Layer 3 of a small transformer language model trained on English Wikipedia (11 layers, counted from 0, width 128).
In attention head 1, each number of a token's query is one row of weights dot the token's vector x. The head spreads its attention over the tokens so far by the softmax of query dot key.

Query weights of the head. A number n stands for (n - 500) times 0.00089.
q0: 488 347 463 488 449 440 520 509 386 500 407 553 423 491 472 473 466 751 684 539 347 575 503 458 396 721 569 516 590 436 569 524 415 420 581 494 480 648 312 517 532 522 485 733 478 350 480 418 583 503 726 347 471 326 491 542 315 500 571 453 416 595 438 581 512 491 473 711 264 445 378 513 469 336 503 564 614 452 529 357 481 653 611 539 494 511 518 666 503 555 474 454 365 526 497 480 356 565 588 430 474 503 321 573 439 441 429 368 345 398 456 664 325 512 440 477 443 506 543 458 755 827 394 536 428 437 521 559
q1: 432 331 611 405 390 588 330 468 604 592 724 493 608 324 401 746 420 380 573 354 711 508 653 402 324 636 553 509 432 568 560 411 637 508 413 511 378 472 562 477 397 570 500 367 489 497 788 592 396 378 686 500 587 544 479 410 683 504 346 525 683 220 616 507 297 451 582 519 527 428 425 618 496 489 474 515 423 631 317 678 278 369 503 441 437 460 531 401 456 435 353 592 629 520 298 396 676 549 337 493 598 463 658 664 553 462 600 503 411 297 616 220 574 486 392 356 763 651 388 583 363 308 422 485 548 524 577 467
q2: 485 481 620 510 579 568 446 653 562 695 428 507 456 361 444 460 402 785 631 738 464 456 359 585 408 628 482 466 611 286 550 569 476 227 651 596 573 454 425 435 517 418 612 466 568 423 437 419 658 455 558 582 476 534 399 550 481 472 441 153 472 576 485 561 555 539 314 595 354 541 405 474 438 460 385 413 525 375 353 319 653 560 538 440 336 537 556 550 581 493 486 311 489 583 475 699 425 735 659 425 490 442 564 611 428 184 407 517 517 340 448 809 232 518 474 546 472 566 524 454 739 687 267 360 425 146 600 517
q3: 360 564 680 705 398 543 370 554 323 713 431 490 459 554 455 478 538 401 541 515 471 443 368 374 586 667 493 453 508 434 522 507 507 479 429 388 438 511 446 599 388 410 542 496 481 507 584 363 567 660 636 446 507 517 327 666 588 423 477 282 245 669 530 320 626 241 297 760 643 503 673 307 455 631 519 343 558 141 569 514 481 564 514 786 449 428 546 355 549 577 644 238 577 587 444 656 457 453 480 562 434 375 484 468 464 386 333 383 658 600 477 634 409 200 477 543 323 528 191 311 481 511 438 645 583 579 442 568
q4: 434 489 635 419 524 530 567 635 583 450 441 539 663 270 676 771 410 542 628 681 469 722 484 325 519 585 595 681 533 452 700 308 576 610 514 580 478 667 467 366 408 644 513 340 329 619 507 485 633 324 533 460 564 415 536 330 658 313 454 453 385 314 573 619 490 571 590 468 593 421 514 695 646 544 391 719 514 724 414 618 286 620 477 487 421 452 533 493 449 608 262 540 517 602 689 546 456 420 349 350 597 604 621 510 510 611 444 468 401 406 509 493 715 590 539 423 632 728 428 406 365 348 391 507 451 524 470 541
q5: 565 434 383 565 532 472 794 532 593 450 550 539 675 587 578 85 787 375 298 291 347 788 507 279 645 381 384 451 398 682 556 440 172 574 488 530 638 535 423 442 546 608 547 596 542 529 554 450 414 599 333 437 640 642 655 526 551 796 366 761 559 585 414 484 500 587 535 428 592 585 470 496 443 628 418 475 571 440 702 559 462 586 492 396 399 777 481 432 403 331 421 471 532 492 507 414 536 359 511 656 473 469 527 450 408 656 746 599 124 808 583 320 471 312 437 564 704 279 435 644 575 446 748 314 587 539 599 455
q6: 739 353 391 452 415 553 533 362 508 291 581 489 590 622 580 271 595 544 399 280 461 509 442 504 676 356 523 346 652 574 504 609 474 700 595 516 417 447 577 630 455 388 571 721 440 639 481 580 579 530 327 294 515 696 594 365 500 556 406 597 603 321 641 431 389 603 657 171 513 604 520 428 630 527 445 671 446 562 670 667 492 399 608 482 374 558 448 265 609 326 427 617 792 314 612 78 626 405 350 650 511 349 393 671 635 584 523 489 429 633 451 562 856 492 480 409 551 343 375 656 327 396 681 417 740 492 523 629
q7: 460 559 518 620 328 504 604 610 616 484 401 452 613 546 474 785 709 422 433 252 529 669 403 256 575 335 611 522 511 478 650 360 255 319 522 527 843 630 516 441 199 585 402 466 309 458 569 481 727 524 374 514 756 576 649 473 674 512 445 569 624 417 354 703 463 404 504 243 680 555 299 448 621 453 448 602 340 664 549 500 511 510 365 497 437 385 452 296 380 380 591 427 576 517 576 484 404 351 684 529 476 401 440 517 540 504 534 452 479 571 532 371 605 453 447 462 607 392 349 443 478 593 672 446 608 302 386 473
q8: 541 329 462 332 473 774 608 446 575 622 532 412 579 473 510 265 305 605 798 578 613 557 525 477 494 432 544 420 579 627 611 561 549 473 337 446 598 381 603 629 526 448 493 451 609 506 559 564 556 409 428 520 478 636 546 496 414 375 341 426 453 527 603 678 715 480 545 546 470 575 536 412 576 517 576 764 705 433 582 593 378 691 441 575 450 179 307 426 494 328 490 530 466 428 589 473 436 312 365 629 455 526 722 493 609 507 216 423 503 607 448 514 390 759 582 620 519 575 393 500 567 451 351 452 454 303 379 399
q9: 412 402 335 424 693 504 443 504 339 740 464 321 477 541 629 511 307 357 436 519 592 415 369 298 572 769 511 553 557 496 462 386 456 360 344 561 577 504 507 400 646 437 692 535 456 592 452 565 301 453 371 680 393 485 393 585 388 462 455 530 500 711 218 556 391 725 442 300 492 551 395 271 647 527 391 97 602 594 213 623 415 607 566 553 528 367 647 591 566 427 511 422 458 420 529 543 320 492 459 807 435 753 589 478 660 525 634 305 533 571 514 454 671 504 313 512 823 603 569 516 603 480 367 422 465 732 346 327
q10: 662 375 507 392 585 682 620 567 615 396 510 322 482 528 705 346 390 530 556 411 647 695 483 563 628 173 670 519 572 385 514 493 486 361 675 693 485 493 472 578 432 738 479 389 367 618 253 529 510 653 436 398 614 442 600 726 478 635 583 639 381 421 276 627 438 395 516 537 539 548 496 541 453 624 427 332 458 603 530 427 632 448 459 579 526 641 462 713 616 412 761 370 640 640 739 420 454 454 606 511 547 520 433 770 432 577 508 358 624 553 381 273 470 377 533 527 618 493 432 609 482 452 454 504 750 584 581 398
q11: 438 560 634 572 803 194 599 348 359 527 581 572 586 534 447 545 471 288 532 565 538 431 468 392 422 520 541 494 449 373 493 401 408 461 591 478 434 543 369 364 352 563 600 620 507 567 569 485 573 581 787 611 359 572 421 431 525 439 555 491 544 634 580 385 528 426 287 712 619 546 439 507 277 592 294 331 652 534 385 510 641 626 398 405 462 355 484 486 506 572 481 363 483 359 515 619 736 697 712 595 591 640 489 582 268 688 367 616 480 571 685 609 500 528 521 420 579 398 617 482 489 436 306 404 355 685 399 535
q12: 570 432 423 589 417 637 552 548 560 473 556 353 560 373 525 528 445 438 354 552 535 496 380 292 628 527 662 602 563 402 641 330 447 440 557 578 467 595 373 409 457 664 685 658 482 562 390 612 662 513 338 438 611 699 299 529 332 388 437 626 421 514 609 641 341 716 428 365 655 593 496 583 737 434 258 529 497 614 613 589 518 443 584 766 458 448 436 400 468 517 278 648 615 433 482 590 360 211 228 576 520 573 435 694 462 440 537 543 363 684 397 393 576 465 420 644 584 440 404 482 450 421 372 578 633 500 514 651
q13: 612 585 549 497 417 422 438 654 577 348 398 477 507 350 504 458 559 552 623 562 510 624 445 514 681 507 545 494 522 441 730 569 327 345 401 467 430 419 572 381 567 521 339 313 687 416 550 472 628 549 577 667 516 311 510 723 518 639 422 494 456 444 437 397 599 493 682 722 625 351 511 733 479 355 504 504 418 500 402 615 573 524 430 446 423 435 587 848 687 609 568 380 483 301 280 508 541 555 559 393 543 253 596 587 331 440 305 408 513 466 425 538 359 648 811 330 519 580 520 335 428 575 593 664 579 446 698 587
q14: 530 493 689 516 454 464 623 461 653 467 719 478 567 620 419 394 624 460 531 247 493 456 429 429 500 277 582 377 346 530 356 523 361 398 470 286 408 596 440 643 440 581 487 647 514 647 649 476 379 368 181 425 553 469 443 584 673 434 693 406 442 450 406 441 255 373 316 403 363 327 587 507 648 589 628 580 559 598 645 536 486 634 497 603 482 531 354 425 470 453 370 547 513 440 581 681 523 447 361 667 519 572 686 465 602 578 446 397 440 646 631 493 435 497 562 518 496 481 635 706 616 401 526 649 595 358 539 610
q15: 522 466 489 409 529 417 655 504 719 521 475 436 657 656 791 482 292 469 586 559 448 393 624 456 462 546 569 564 609 322 533 500 638 513 556 516 354 532 513 530 560 599 589 363 653 546 472 513 768 454 590 674 434 528 650 473 605 463 560 503 293 582 885 569 590 464 657 454 564 384 235 294 481 192 689 628 496 683 535 442 644 711 532 361 661 354 365 427 393 465 486 300 470 330 484 140 623 484 503 353 580 381 463 365 526 520 591 591 514 609 341 507 411 635 727 461 467 596 525 418 477 553 482 377 740 366 318 613
q16: 505 357 477 558 648 418 496 697 584 422 500 549 636 358 677 603 635 574 513 268 365 542 522 175 297 615 643 556 268 537 505 295 540 548 291 604 674 632 375 340 451 696 500 524 345 695 500 500 423 496 515 468 666 735 608 313 715 651 387 677 472 537 684 399 415 234 383 393 921 553 603 519 576 843 571 729 578 431 325 623 254 572 513 410 340 395 437 334 608 686 456 521 977 843 472 234 651 564 362 282 588 606 474 513 611 590 500 381 357 459 739 472 811 217 461 292 777 469 243 618 288 317 569 480 442 865 518 440
q17: 484 452 523 596 404 462 424 790 539 722 493 533 316 580 345 438 518 500 442 747 562 457 345 656 349 474 592 490 595 500 592 605 504 269 587 430 575 413 476 532 582 556 594 315 705 316 589 493 579 367 525 523 435 489 481 824 398 478 409 356 427 543 516 473 488 595 305 626 302 293 533 564 323 380 488 98 531 431 630 348 717 462 414 600 518 599 593 600 671 522 587 442 247 571 461 630 370 500 740 512 375 430 530 455 488 224 486 500 694 561 294 535 144 453 367 673 466 541 721 410 701 632 203 383 384 306 569 575
q18: 496 422 409 638 590 504 551 525 533 284 507 479 526 328 623 427 612 255 389 410 376 630 679 529 572 434 647 685 554 617 539 348 514 463 474 577 570 546 626 576 441 671 511 425 361 581 538 403 426 372 435 514 554 458 745 247 671 807 735 714 686 449 588 665 470 596 563 283 757 594 657 568 522 633 619 401 471 586 451 582 431 539 458 543 755 599 531 442 416 621 435 603 518 330 626 256 686 369 435 547 586 479 516 458 363 598 440 682 465 504 660 413 557 489 519 616 540 346 648 550 444 489 687 465 590 749 343 664
q19: 710 473 643 399 661 588 457 500 503 526 607 621 754 363 531 662 348 602 762 497 400 629 608 419 434 462 536 569 461 513 441 526 643 504 571 651 426 616 698 383 347 548 632 322 301 571 459 615 340 324 591 493 500 506 417 388 625 448 545 451 617 460 450 611 463 412 681 521 630 377 587 644 574 576 547 486 451 595 514 536 318 506 554 402 595 575 494 520 365 658 404 391 560 427 559 507 572 451 256 592 657 481 702 446 500 464 519 497 525 370 646 484 728 513 407 482 686 698 484 538 613 223 487 468 456 549 614 595
q20: 281 339 504 449 468 392 350 605 665 292 581 459 381 339 668 436 674 513 334 614 664 492 450 531 433 517 542 432 319 346 440 475 370 598 438 443 439 552 522 571 637 559 348 459 507 462 664 500 486 287 390 451 267 344 394 312 620 571 516 623 612 300 759 563 489 619 508 366 663 469 462 541 388 390 613 407 405 556 240 713 444 269 435 500 685 674 517 405 473 643 547 418 539 480 636 388 556 496 471 645 625 446 429 353 475 642 529 628 541 325 570 341 363 637 693 326 633 459 625 342 253 452 504 542 647 514 619 556
q21: 401 450 538 328 350 403 574 440 382 640 475 319 561 589 562 345 465 659 563 402 504 500 377 448 504 543 391 644 444 523 451 625 442 522 569 428 435 474 402 390 304 438 548 383 539 348 297 456 646 673 661 593 751 673 453 420 441 525 425 484 366 599 645 216 658 586 508 749 307 709 360 430 761 462 338 789 560 440 583 548 632 383 674 615 237 596 598 538 547 320 479 393 622 612 455 420 653 609 768 466 493 371 249 319 342 263 394 550 609 600 565 696 382 439 449 303 375 595 439 344 613 559 447 557 574 456 548 640
q22: 367 782 559 622 496 648 325 496 278 578 622 454 441 695 429 562 455 400 753 697 474 275 493 644 472 664 518 551 550 397 616 599 626 236 478 411 653 543 484 576 447 459 631 455 530 461 440 441 511 434 496 558 321 353 422 794 508 410 625 243 500 776 463 496 328 323 416 642 544 441 581 462 429 423 436 170 399 431 603 396 678 461 511 476 514 334 574 478 460 535 589 484 493 412 394 705 431 500 678 500 372 476 601 398 496 385 504 330 729 475 282 540 458 559 408 753 504 465 570 442 652 474 231 394 394 310 449 436
q23: 477 542 718 358 275 531 513 527 555 693 410 513 400 464 380 382 419 915 327 554 373 328 450 536 543 414 281 222 366 373 522 608 478 697 505 318 452 478 217 349 578 319 386 444 598 484 474 427 347 638 591 340 640 716 378 595 396 586 158 598 509 377 724 281 707 447 470 642 249 491 386 467 638 302 408 756 500 410 448 305 562 382 617 621 278 462 717 657 793 375 598 456 336 872 588 520 496 510 666 554 213 530 395 248 302 334 309 504 552 589 553 779 425 491 557 336 266 648 268 233 477 589 419 422 430 478 415 450
q24: 423 379 622 601 545 433 475 500 416 598 594 533 531 549 317 386 596 550 419 644 538 466 398 642 450 261 417 415 677 523 586 500 493 326 450 540 610 396 549 445 223 703 522 453 421 469 518 503 320 424 589 612 543 344 386 616 504 352 360 566 332 301 396 354 272 676 699 588 434 551 885 535 438 417 589 448 612 470 528 675 576 261 329 360 637 618 398 504 598 431 475 513 637 584 580 849 926 395 514 617 450 525 567 730 246 611 709 658 613 515 493 356 413 477 777 585 492 606 540 416 610 508 647 488 610 351 493 563
q25: 420 518 417 589 455 582 558 405 378 341 520 503 538 725 408 382 581 591 535 500 247 535 413 561 418 451 534 596 427 507 377 455 526 496 359 562 422 416 617 591 344 518 440 429 231 540 420 432 644 631 254 612 345 526 407 668 522 384 397 413 541 500 497 654 141 544 568 663 357 451 544 586 647 624 549 225 261 442 525 618 485 393 573 494 500 529 699 586 532 516 519 442 385 440 509 655 551 717 615 448 526 533 749 361 752 351 626 304 573 364 612 369 482 437 363 537 519 793 562 660 554 464 469 392 400 554 418 503
q26: 322 714 440 553 560 721 552 563 423 432 298 569 439 204 541 400 609 440 358 584 548 478 459 405 565 496 452 587 513 460 655 624 454 367 402 347 598 551 340 721 488 591 574 504 550 450 392 561 387 580 551 208 680 695 539 360 563 513 345 660 764 290 565 741 316 390 491 353 334 301 500 479 402 584 222 416 472 659 479 476 822 438 400 563 333 315 327 607 620 576 587 603 464 565 687 540 480 470 471 620 530 329 660 546 444 777 665 398 801 465 410 628 504 724 274 521 390 512 603 673 620 558 771 405 673 539 705 615
q27: 534 546 206 662 423 536 334 442 489 442 584 288 571 598 185 663 493 583 479 467 567 764 359 424 612 296 625 439 433 463 412 297 489 398 557 555 279 511 535 413 394 534 611 267 473 513 596 665 539 574 696 522 455 500 603 605 298 525 676 462 460 429 324 675 560 296 557 450 568 493 282 462 511 592 338 430 431 276 434 457 418 396 454 473 702 549 390 463 258 532 660 503 474 610 628 488 373 378 374 449 423 647 226 429 588 524 574 255 393 456 420 489 589 635 330 425 553 664 669 438 504 798 474 444 325 540 402 391
q28: 427 436 469 688 393 408 497 336 402 247 451 414 602 483 507 375 477 308 490 476 340 690 713 442 641 378 490 605 460 510 479 389 749 663 511 423 478 402 593 264 430 568 527 496 421 534 447 525 597 487 360 705 698 569 815 515 493 550 566 608 551 500 482 411 458 650 564 286 681 593 295 522 588 635 468 591 500 514 594 456 515 352 440 423 439 556 543 476 298 388 396 700 538 520 429 364 596 393 279 466 428 556 477 507 580 650 622 526 487 810 450 486 478 528 305 614 702 276 516 504 464 500 610 582 493 629 654 420
q29: 470 584 638 725 390 518 445 489 530 367 567 263 582 423 462 722 566 524 579 633 530 430 473 573 693 405 441 494 363 507 591 315 610 288 594 516 342 352 577 574 326 508 625 649 304 586 642 566 615 430 531 271 666 581 514 453 446 467 656 538 402 708 552 438 413 347 516 477 556 564 617 802 628 485 636 388 412 335 311 428 547 371 415 643 442 392 656 761 528 341 365 625 582 542 491 405 558 677 556 493 444 335 545 677 581 536 379 462 436 522 394 493 469 541 361 488 687 557 489 687 462 324 338 91 142 623 500 466
q30: 138 586 547 555 648 536 439 657 547 533 579 497 387 561 274 583 425 548 453 778 279 540 551 568 270 541 705 444 573 475 464 652 521 517 397 554 225 295 481 444 434 511 567 627 395 545 615 675 486 400 339 660 310 462 500 336 610 795 588 569 275 751 485 421 448 390 468 705 579 396 496 481 574 345 574 610 629 360 413 567 485 433 566 483 403 493 632 410 383 566 551 478 704 396 586 537 418 523 562 594 545 582 412 316 439 688 576 250 472 294 653 496 474 463 296 558 536 531 424 615 597 519 586 586 485 677 482 724
q31: 448 528 462 461 555 374 558 520 524 453 342 454 427 660 621 562 286 468 503 541 327 546 587 585 523 398 503 512 551 510 462 469 473 710 532 261 426 463 578 393 600 294 450 521 626 738 400 423 296 572 485 507 503 662 380 580 678 620 435 509 595 580 686 534 482 646 651 424 372 467 358 414 588 393 260 493 589 579 301 585 504 530 490 433 673 474 530 648 494 632 471 614 437 576 435 438 721 644 649 552 539 654 550 158 434 448 374 330 413 419 559 359 305 577 334 474 458 743 668 438 328 661 225 370 471 537 449 487

Each question shows a short text with each token's key, already scaled and adjusted for position as the last token sees it. A number n stands for (n - 500) times 0.003.

Then comes the last token's vector x. A number n stands for (n - 500) times 0.021.

0 "al": 427 487 420 530 432 550 499 790 415 520 460 487 466 448 568 481 460 500 417 470 522 545 652 592 467 533 525 515 477 522 559 421
1 " ": 468 590 440 536 492 470 524 738 570 511 406 432 490 392 495 457 558 494 393 445 475 492 763 630 504 465 501 560 459 560 498 343
2 "e": 451 485 565 443 360 540 533 761 502 472 558 344 407 438 454 365 341 693 373 327 459 606 742 597 452 679 530 523 442 545 484 470
3 "le": 615 399 594 459 462 546 426 794 511 598 501 518 434 438 435 481 390 625 424 394 441 617 802 477 453 609 487 355 579 570 578 511
4 "ctor": 559 497 494 498 375 538 531 870 484 415 557 414 434 557 556 515 645 551 359 410 501 607 657 620 491 570 491 492 341 442 497 487
x: 500 538 488 558 473 528 584 458 522 519 473 460 472 519 496 502 543 560 434 483 467 474 605 524 571 473 503 482 415 455 486 508 501 430 543 484 478 473 546 467 510 603 559 501 516 499 508 608 433 508 524 502 514 540 522 483 528 488 481 518 467 517 432 469 522 515 439 496 548 454 509 519 483 493 520 533 422 474 485 431 512 477 495 466 435 417 506 505 479 478 435 492 488 472 474 564 503 490 569 516 194 512 524 534 449 524 519 496 467 516 509 483 449 503 500 494 513 572 440 494 520 445 437 530 436 522 489 492
Which token does the last token look at most? 2 "e"

0 " and": 481 434 343 576 325 708 630 821 442 533 468 452 539 427 534 424 586 537 466 468 430 671 697 631 558 557 482 614 554 536 524 349
1 " the": 408 506 349 421 324 645 631 894 495 526 470 459 523 333 585 469 541 549 373 447 377 625 703 704 452 548 489 552 522 581 507 491
2 " R": 408 562 480 499 390 565 534 846 463 511 475 366 449 427 526 539 399 598 437 340 462 587 780 602 555 525 485 639 517 532 629 401
3 ".": 548 459 500 594 545 614 510 828 455 635 431 425 485 339 511 444 477 481 419 564 440 558 721 498 538 553 504 620 517 576 585 461
4 "M": 605 484 553 511 547 476 472 674 526 543 449 527 492 427 534 451 521 535 500 459 474 589 708 556 551 516 580 555 481 515 503 486
x: 550 515 483 500 552 537 434 545 568 536 484 490 495 486 507 560 452 466 505 504 459 469 519 527 484 461 446 485 479 504 514 475 544 474 533 526 501 543 497 499 525 462 431 554 516 510 467 521 524 547 486 426 430 476 492 522 557 518 485 490 482 474 509 479 473 481 412 522 505 536 448 534 457 538 532 543 485 506 515 477 530 493 519 441 450 509 512 492 553 540 520 549 466 532 543 510 545 527 448 494 126 511 491 512 521 497 461 492 475 490 540 475 467 489 528 475 502 430 481 475 606 545 508 543 501 518 512 495
Which token does the last token look at most? 1 " the"

0 "t": 460 598 463 514 401 606 536 899 421 523 535 394 443 525 546 464 473 506 452 413 495 587 714 570 556 519 501 595 447 450 558 510
1 " was": 402 494 371 501 305 674 635 894 568 502 542 488 494 406 484 574 511 545 410 380 382 622 721 651 462 515 516 554 575 585 401 377
2 " re": 484 566 429 497 383 534 529 962 519 494 500 453 437 394 527 449 425 596 291 375 399 520 794 590 476 574 552 571 454 469 497 391
3 "-": 562 473 577 651 525 505 503 831 478 536 510 483 569 423 472 413 450 501 359 461 421 594 754 477 563 574 627 590 452 486 556 334
4 "c": 621 400 576 503 343 541 553 900 511 476 463 433 494 378 567 570 482 599 355 391 392 560 795 586 459 577 562 517 385 334 551 419
x: 475 482 454 447 546 490 486 519 508 555 451 504 447 489 463 439 470 500 506 533 541 511 518 533 489 522 474 473 488 524 517 531 527 436 502 498 506 476 457 495 589 502 527 474 514 515 455 468 505 508 555 464 461 563 594 523 478 510 441 465 497 503 487 485 496 491 481 521 509 521 573 504 509 506 437 460 530 525 523 426 515 557 490 450 511 497 543 495 560 536 481 405 451 454 509 526 442 478 480 525 144 531 525 454 472 523 460 512 456 502 515 596 506 535 495 494 491 494 495 539 525 492 453 477 498 517 594 524
Which token does the last token look at most? 4 "c"

0 " Africa": 385 577 374 449 436 571 545 858 482 515 509 452 529 391 589 492 520 476 498 341 508 532 633 612 533 519 524 486 459 598 536 465
1 "n": 450 507 441 510 430 589 510 737 411 384 520 500 489 503 572 436 436 525 452 378 559 587 570 576 457 517 440 507 487 613 542 303
2 " |": 542 511 439 578 461 682 612 940 481 536 489 411 515 369 541 423 510 390 320 369 441 575 664 610 543 497 518 556 517 542 447 415
3 " 4": 543 515 496 570 524 554 485 805 507 455 420 402 446 408 530 395 560 604 436 438 503 589 739 577 550 500 519 592 454 556 493 383
4 "30": 435 513 506 511 551 516 451 887 440 481 482 512 515 424 591 436 601 526 451 486 509 484 656 545 535 534 540 442 425 654 555 397
x: 533 485 497 450 482 487 497 446 504 491 445 458 508 493 486 461 516 538 481 492 507 457 519 508 469 465 485 500 464 447 483 504 482 566 498 452 519 461 457 528 508 502 527 519 592 494 471 555 524 524 513 490 565 640 463 533 530 530 500 473 480 545 487 487 525 501 586 473 550 535 507 468 516 472 525 540 498 548 505 492 478 532 542 507 409 507 515 483 464 480 459 509 521 485 471 468 549 530 544 450 137 556 450 490 474 522 441 510 448 489 512 514 488 501 518 452 419 486 455 524 486 517 544 515 481 494 496 475
Which token does the last token look at most, and with what share of its attention? 2 " |", with about 90%

0 "lo": 435 552 441 517 485 548 509 785 560 587 554 523 494 398 553 470 483 481 479 433 537 596 636 534 579 547 470 538 485 551 529 516
1 "re": 490 488 509 512 548 594 492 838 474 526 546 468 387 428 455 477 398 466 505 528 526 568 585 506 603 593 484 543 527 545 503 317
2 "a": 587 511 476 572 497 542 542 804 557 442 428 422 514 433 497 445 502 478 408 417 544 529 605 601 463 602 499 441 457 507 507 453
3 " |": 494 568 492 589 463 674 597 912 482 548 492 413 498 363 540 417 542 402 304 404 432 580 649 628 533 509 491 560 520 536 439 426
4 " And": 678 375 608 570 293 599 514 816 446 541 445 402 469 401 530 496 536 549 337 367 417 671 805 574 547 546 359 585 508 454 534 418
x: 476 509 493 512 451 466 505 520 497 507 448 476 458 527 464 490 515 440 480 545 500 518 513 500 541 481 524 476 520 519 473 483 540 478 446 490 493 556 430 499 489 513 478 493 459 516 506 520 489 469 491 517 429 448 551 546 503 486 539 472 463 488 506 474 490 517 460 504 551 476 519 523 484 481 486 505 497 450 496 442 506 498 500 545 523 514 516 541 450 521 488 473 439 550 463 522 487 498 482 528 104 467 504 574 458 541 551 485 554 513 551 423 521 516 499 496 549 421 485 460 455 514 550 536 528 475 479 517
Which token does the last token look at most? 4 " And"

0 " |": 507 408 355 518 422 695 625 930 482 552 483 418 501 356 526 423 459 446 394 362 454 555 653 619 539 506 504 575 529 530 440 426
1 " ": 468 584 440 536 497 459 531 733 579 501 406 439 493 388 492 459 560 487 414 443 472 491 754 637 507 460 498 572 462 560 501 350
2 " |": 568 523 462 541 418 705 605 907 506 573 483 426 468 431 556 407 510 437 258 348 469 554 703 571 475 540 576 526 423 535 437 413
3 " ": 464 547 504 553 503 453 514 725 576 503 407 442 490 388 485 454 451 576 394 458 473 487 762 646 501 464 497 575 455 560 500 356
4 " |": 464 565 613 590 428 696 589 899 511 575 482 427 465 437 559 408 556 497 279 370 456 575 710 580 473 543 579 523 418 534 438 411
x: 513 492 501 482 519 489 484 512 523 465 481 470 493 547 494 460 560 564 497 503 532 508 465 476 520 498 502 446 484 489 508 485 512 520 520 518 496 509 407 495 511 508 536 471 511 473 473 517 480 464 464 506 510 524 488 499 511 493 484 855 520 489 521 492 508 513 484 541 490 469 512 490 524 464 505 522 483 497 524 426 503 485 490 448 501 457 514 515 486 491 515 502 463 502 531 517 488 496 512 513 210 485 467 491 512 529 480 511 523 547 475 492 496 531 531 508 485 528 495 482 519 539 443 469 511 509 493 515
Which token does the last token look at most? 0 " |"

0 "age": 439 523 487 457 370 633 571 849 472 544 521 387 474 435 585 518 474 502 465 449 503 590 624 638 558 427 488 475 452 487 486 466
1 " in": 397 507 352 527 251 668 655 903 563 525 464 507 436 386 591 395 494 567 334 466 378 623 721 647 631 603 515 504 489 474 492 420
2 "com": 510 475 459 507 498 646 563 707 538 548 463 506 438 490 487 525 416 549 470 449 401 596 631 562 479 503 563 491 551 487 542 409
3 "e": 620 494 492 473 436 699 570 799 524 492 490 469 370 599 460 470 422 532 366 387 465 719 690 541 473 570 576 478 518 431 348 487
4 ":": 530 597 498 566 533 630 477 872 568 556 494 457 531 415 564 484 495 410 289 528 417 600 709 554 550 477 582 606 526 543 496 420
x: 478 586 471 437 505 538 492 541 475 495 554 491 496 463 503 496 555 527 489 534 495 470 520 422 543 535 516 466 502 454 523 502 466 494 552 510 491 514 401 504 554 542 514 487 513 467 477 518 549 521 343 471 494 469 475 577 497 507 513 590 485 483 453 561 501 474 477 437 505 505 505 457 430 532 525 429 479 518 491 489 474 482 464 490 563 510 514 474 499 386 487 503 504 588 485 500 473 532 517 549 205 486 392 488 517 492 477 481 444 595 474 517 530 460 544 460 499 499 466 516 498 483 537 488 511 477 537 498
Which token does the last token look at most? 1 " in"

0 " |": 507 408 355 518 422 695 625 930 482 552 483 418 501 356 526 423 459 446 394 362 454 555 653 619 539 506 504 575 529 530 440 426
1 " L": 379 585 426 435 353 478 586 823 460 434 546 399 371 357 508 542 493 519 423 360 468 568 775 602 549 538 484 606 534 536 580 448
2 "or": 513 491 557 482 347 501 450 765 457 515 491 519 453 450 534 563 376 658 435 429 459 563 763 542 516 479 508 565 440 550 622 548
3 "ant": 521 531 496 515 484 509 465 689 479 544 513 465 488 373 547 578 533 576 465 445 492 557 661 528 478 561 429 416 510 466 605 409
4 " Ba": 598 376 608 553 352 498 489 806 519 514 424 458 477 390 542 535 553 619 421 317 460 595 793 630 506 598 448 551 441 645 546 406
x: 467 562 489 516 452 471 497 463 473 544 457 515 490 493 503 530 505 500 486 494 567 470 504 506 493 503 509 445 543 490 490 482 532 520 515 523 491 521 428 561 522 532 506 527 453 476 494 503 485 496 476 513 488 448 507 492 538 525 488 404 496 521 525 483 497 523 486 493 529 461 483 520 493 533 492 532 499 464 524 494 466 492 520 465 486 473 523 485 518 525 485 534 496 485 515 445 542 525 494 494 66 448 505 505 498 498 502 482 459 442 572 500 485 524 499 473 534 465 498 503 517 512 493 538 520 506 468 483
Which token does the last token look at most? 4 " Ba"

0 "†": 464 515 387 555 586 575 565 849 591 522 440 402 539 283 557 449 414 418 460 399 414 541 675 579 595 529 565 462 434 518 451 393
1 " |": 570 473 361 541 448 701 606 928 516 553 476 403 492 379 549 406 477 400 328 356 451 537 638 592 502 523 506 525 517 537 416 396
2 " H": 410 592 477 454 370 480 560 796 485 455 511 390 399 370 574 549 422 617 431 355 458 538 816 627 561 573 500 604 492 536 616 447
3 "U": 516 520 535 553 513 516 525 730 488 621 556 468 435 411 491 540 510 505 464 446 463 589 639 558 683 540 527 589 457 570 558 627
4 "N": 485 559 581 556 562 467 555 798 571 503 566 477 435 405 539 551 540 466 415 399 439 600 645 527 562 548 411 486 561 556 505 501
x: 580 566 515 514 545 505 500 595 512 492 532 531 477 493 505 529 479 498 481 514 520 453 515 575 481 461 432 447 469 432 501 467 472 471 478 484 493 538 518 424 518 442 552 553 574 547 470 448 522 473 513 430 508 510 473 506 538 475 461 527 500 530 548 497 527 524 454 497 475 529 447 533 553 478 532 467 468 524 467 550 431 439 522 505 513 491 466 515 488 516 476 567 487 560 549 478 500 457 507 497 179 575 448 520 501 522 458 511 492 465 550 507 499 488 473 496 443 398 482 526 580 461 578 534 492 515 523 491
Which token does the last token look at most, and with what share of its attention? 1 " |", with about 50%

0 " Val": 424 672 405 460 310 540 548 772 510 595 403 440 471 378 517 528 560 515 364 316 482 583 806 578 482 515 391 537 491 510 596 414
1 "ent": 368 515 415 450 266 552 547 797 488 560 451 454 517 407 536 480 399 582 445 346 490 547 610 552 434 577 367 492 505 558 605 356
2 "in": 555 483 495 556 373 632 549 783 421 427 462 484 528 465 477 413 389 533 484 394 439 521 608 576 474 517 479 449 529 538 610 353
3 " P": 525 478 540 526 375 511 480 827 481 519 451 391 476 404 573 540 382 651 381 386 442 558 817 597 537 530 443 603 429 524 563 437
4 "les": 505 436 556 589 392 554 460 642 503 500 400 451 394 432 558 465 538 596 435 371 409 500 717 538 551 565 356 461 440 554 562 376
x: 401 591 544 453 581 475 489 515 476 581 515 464 461 577 544 529 546 552 535 523 455 507 552 511 541 450 470 480 549 530 525 545 468 577 529 489 436 542 472 516 463 535 484 442 480 378 462 428 433 453 544 519 488 466 432 497 530 487 549 464 487 464 597 558 459 497 476 559 501 543 462 475 506 446 583 412 575 447 540 441 467 415 506 490 468 545 504 503 528 450 430 509 488 513 515 510 489 485 458 526 351 428 517 481 462 457 458 464 534 462 493 513 420 426 440 446 545 460 432 528 526 459 478 521 499 449 468 579
Which two tokens does the last token look at most, in order? 3 " P", 4 "les"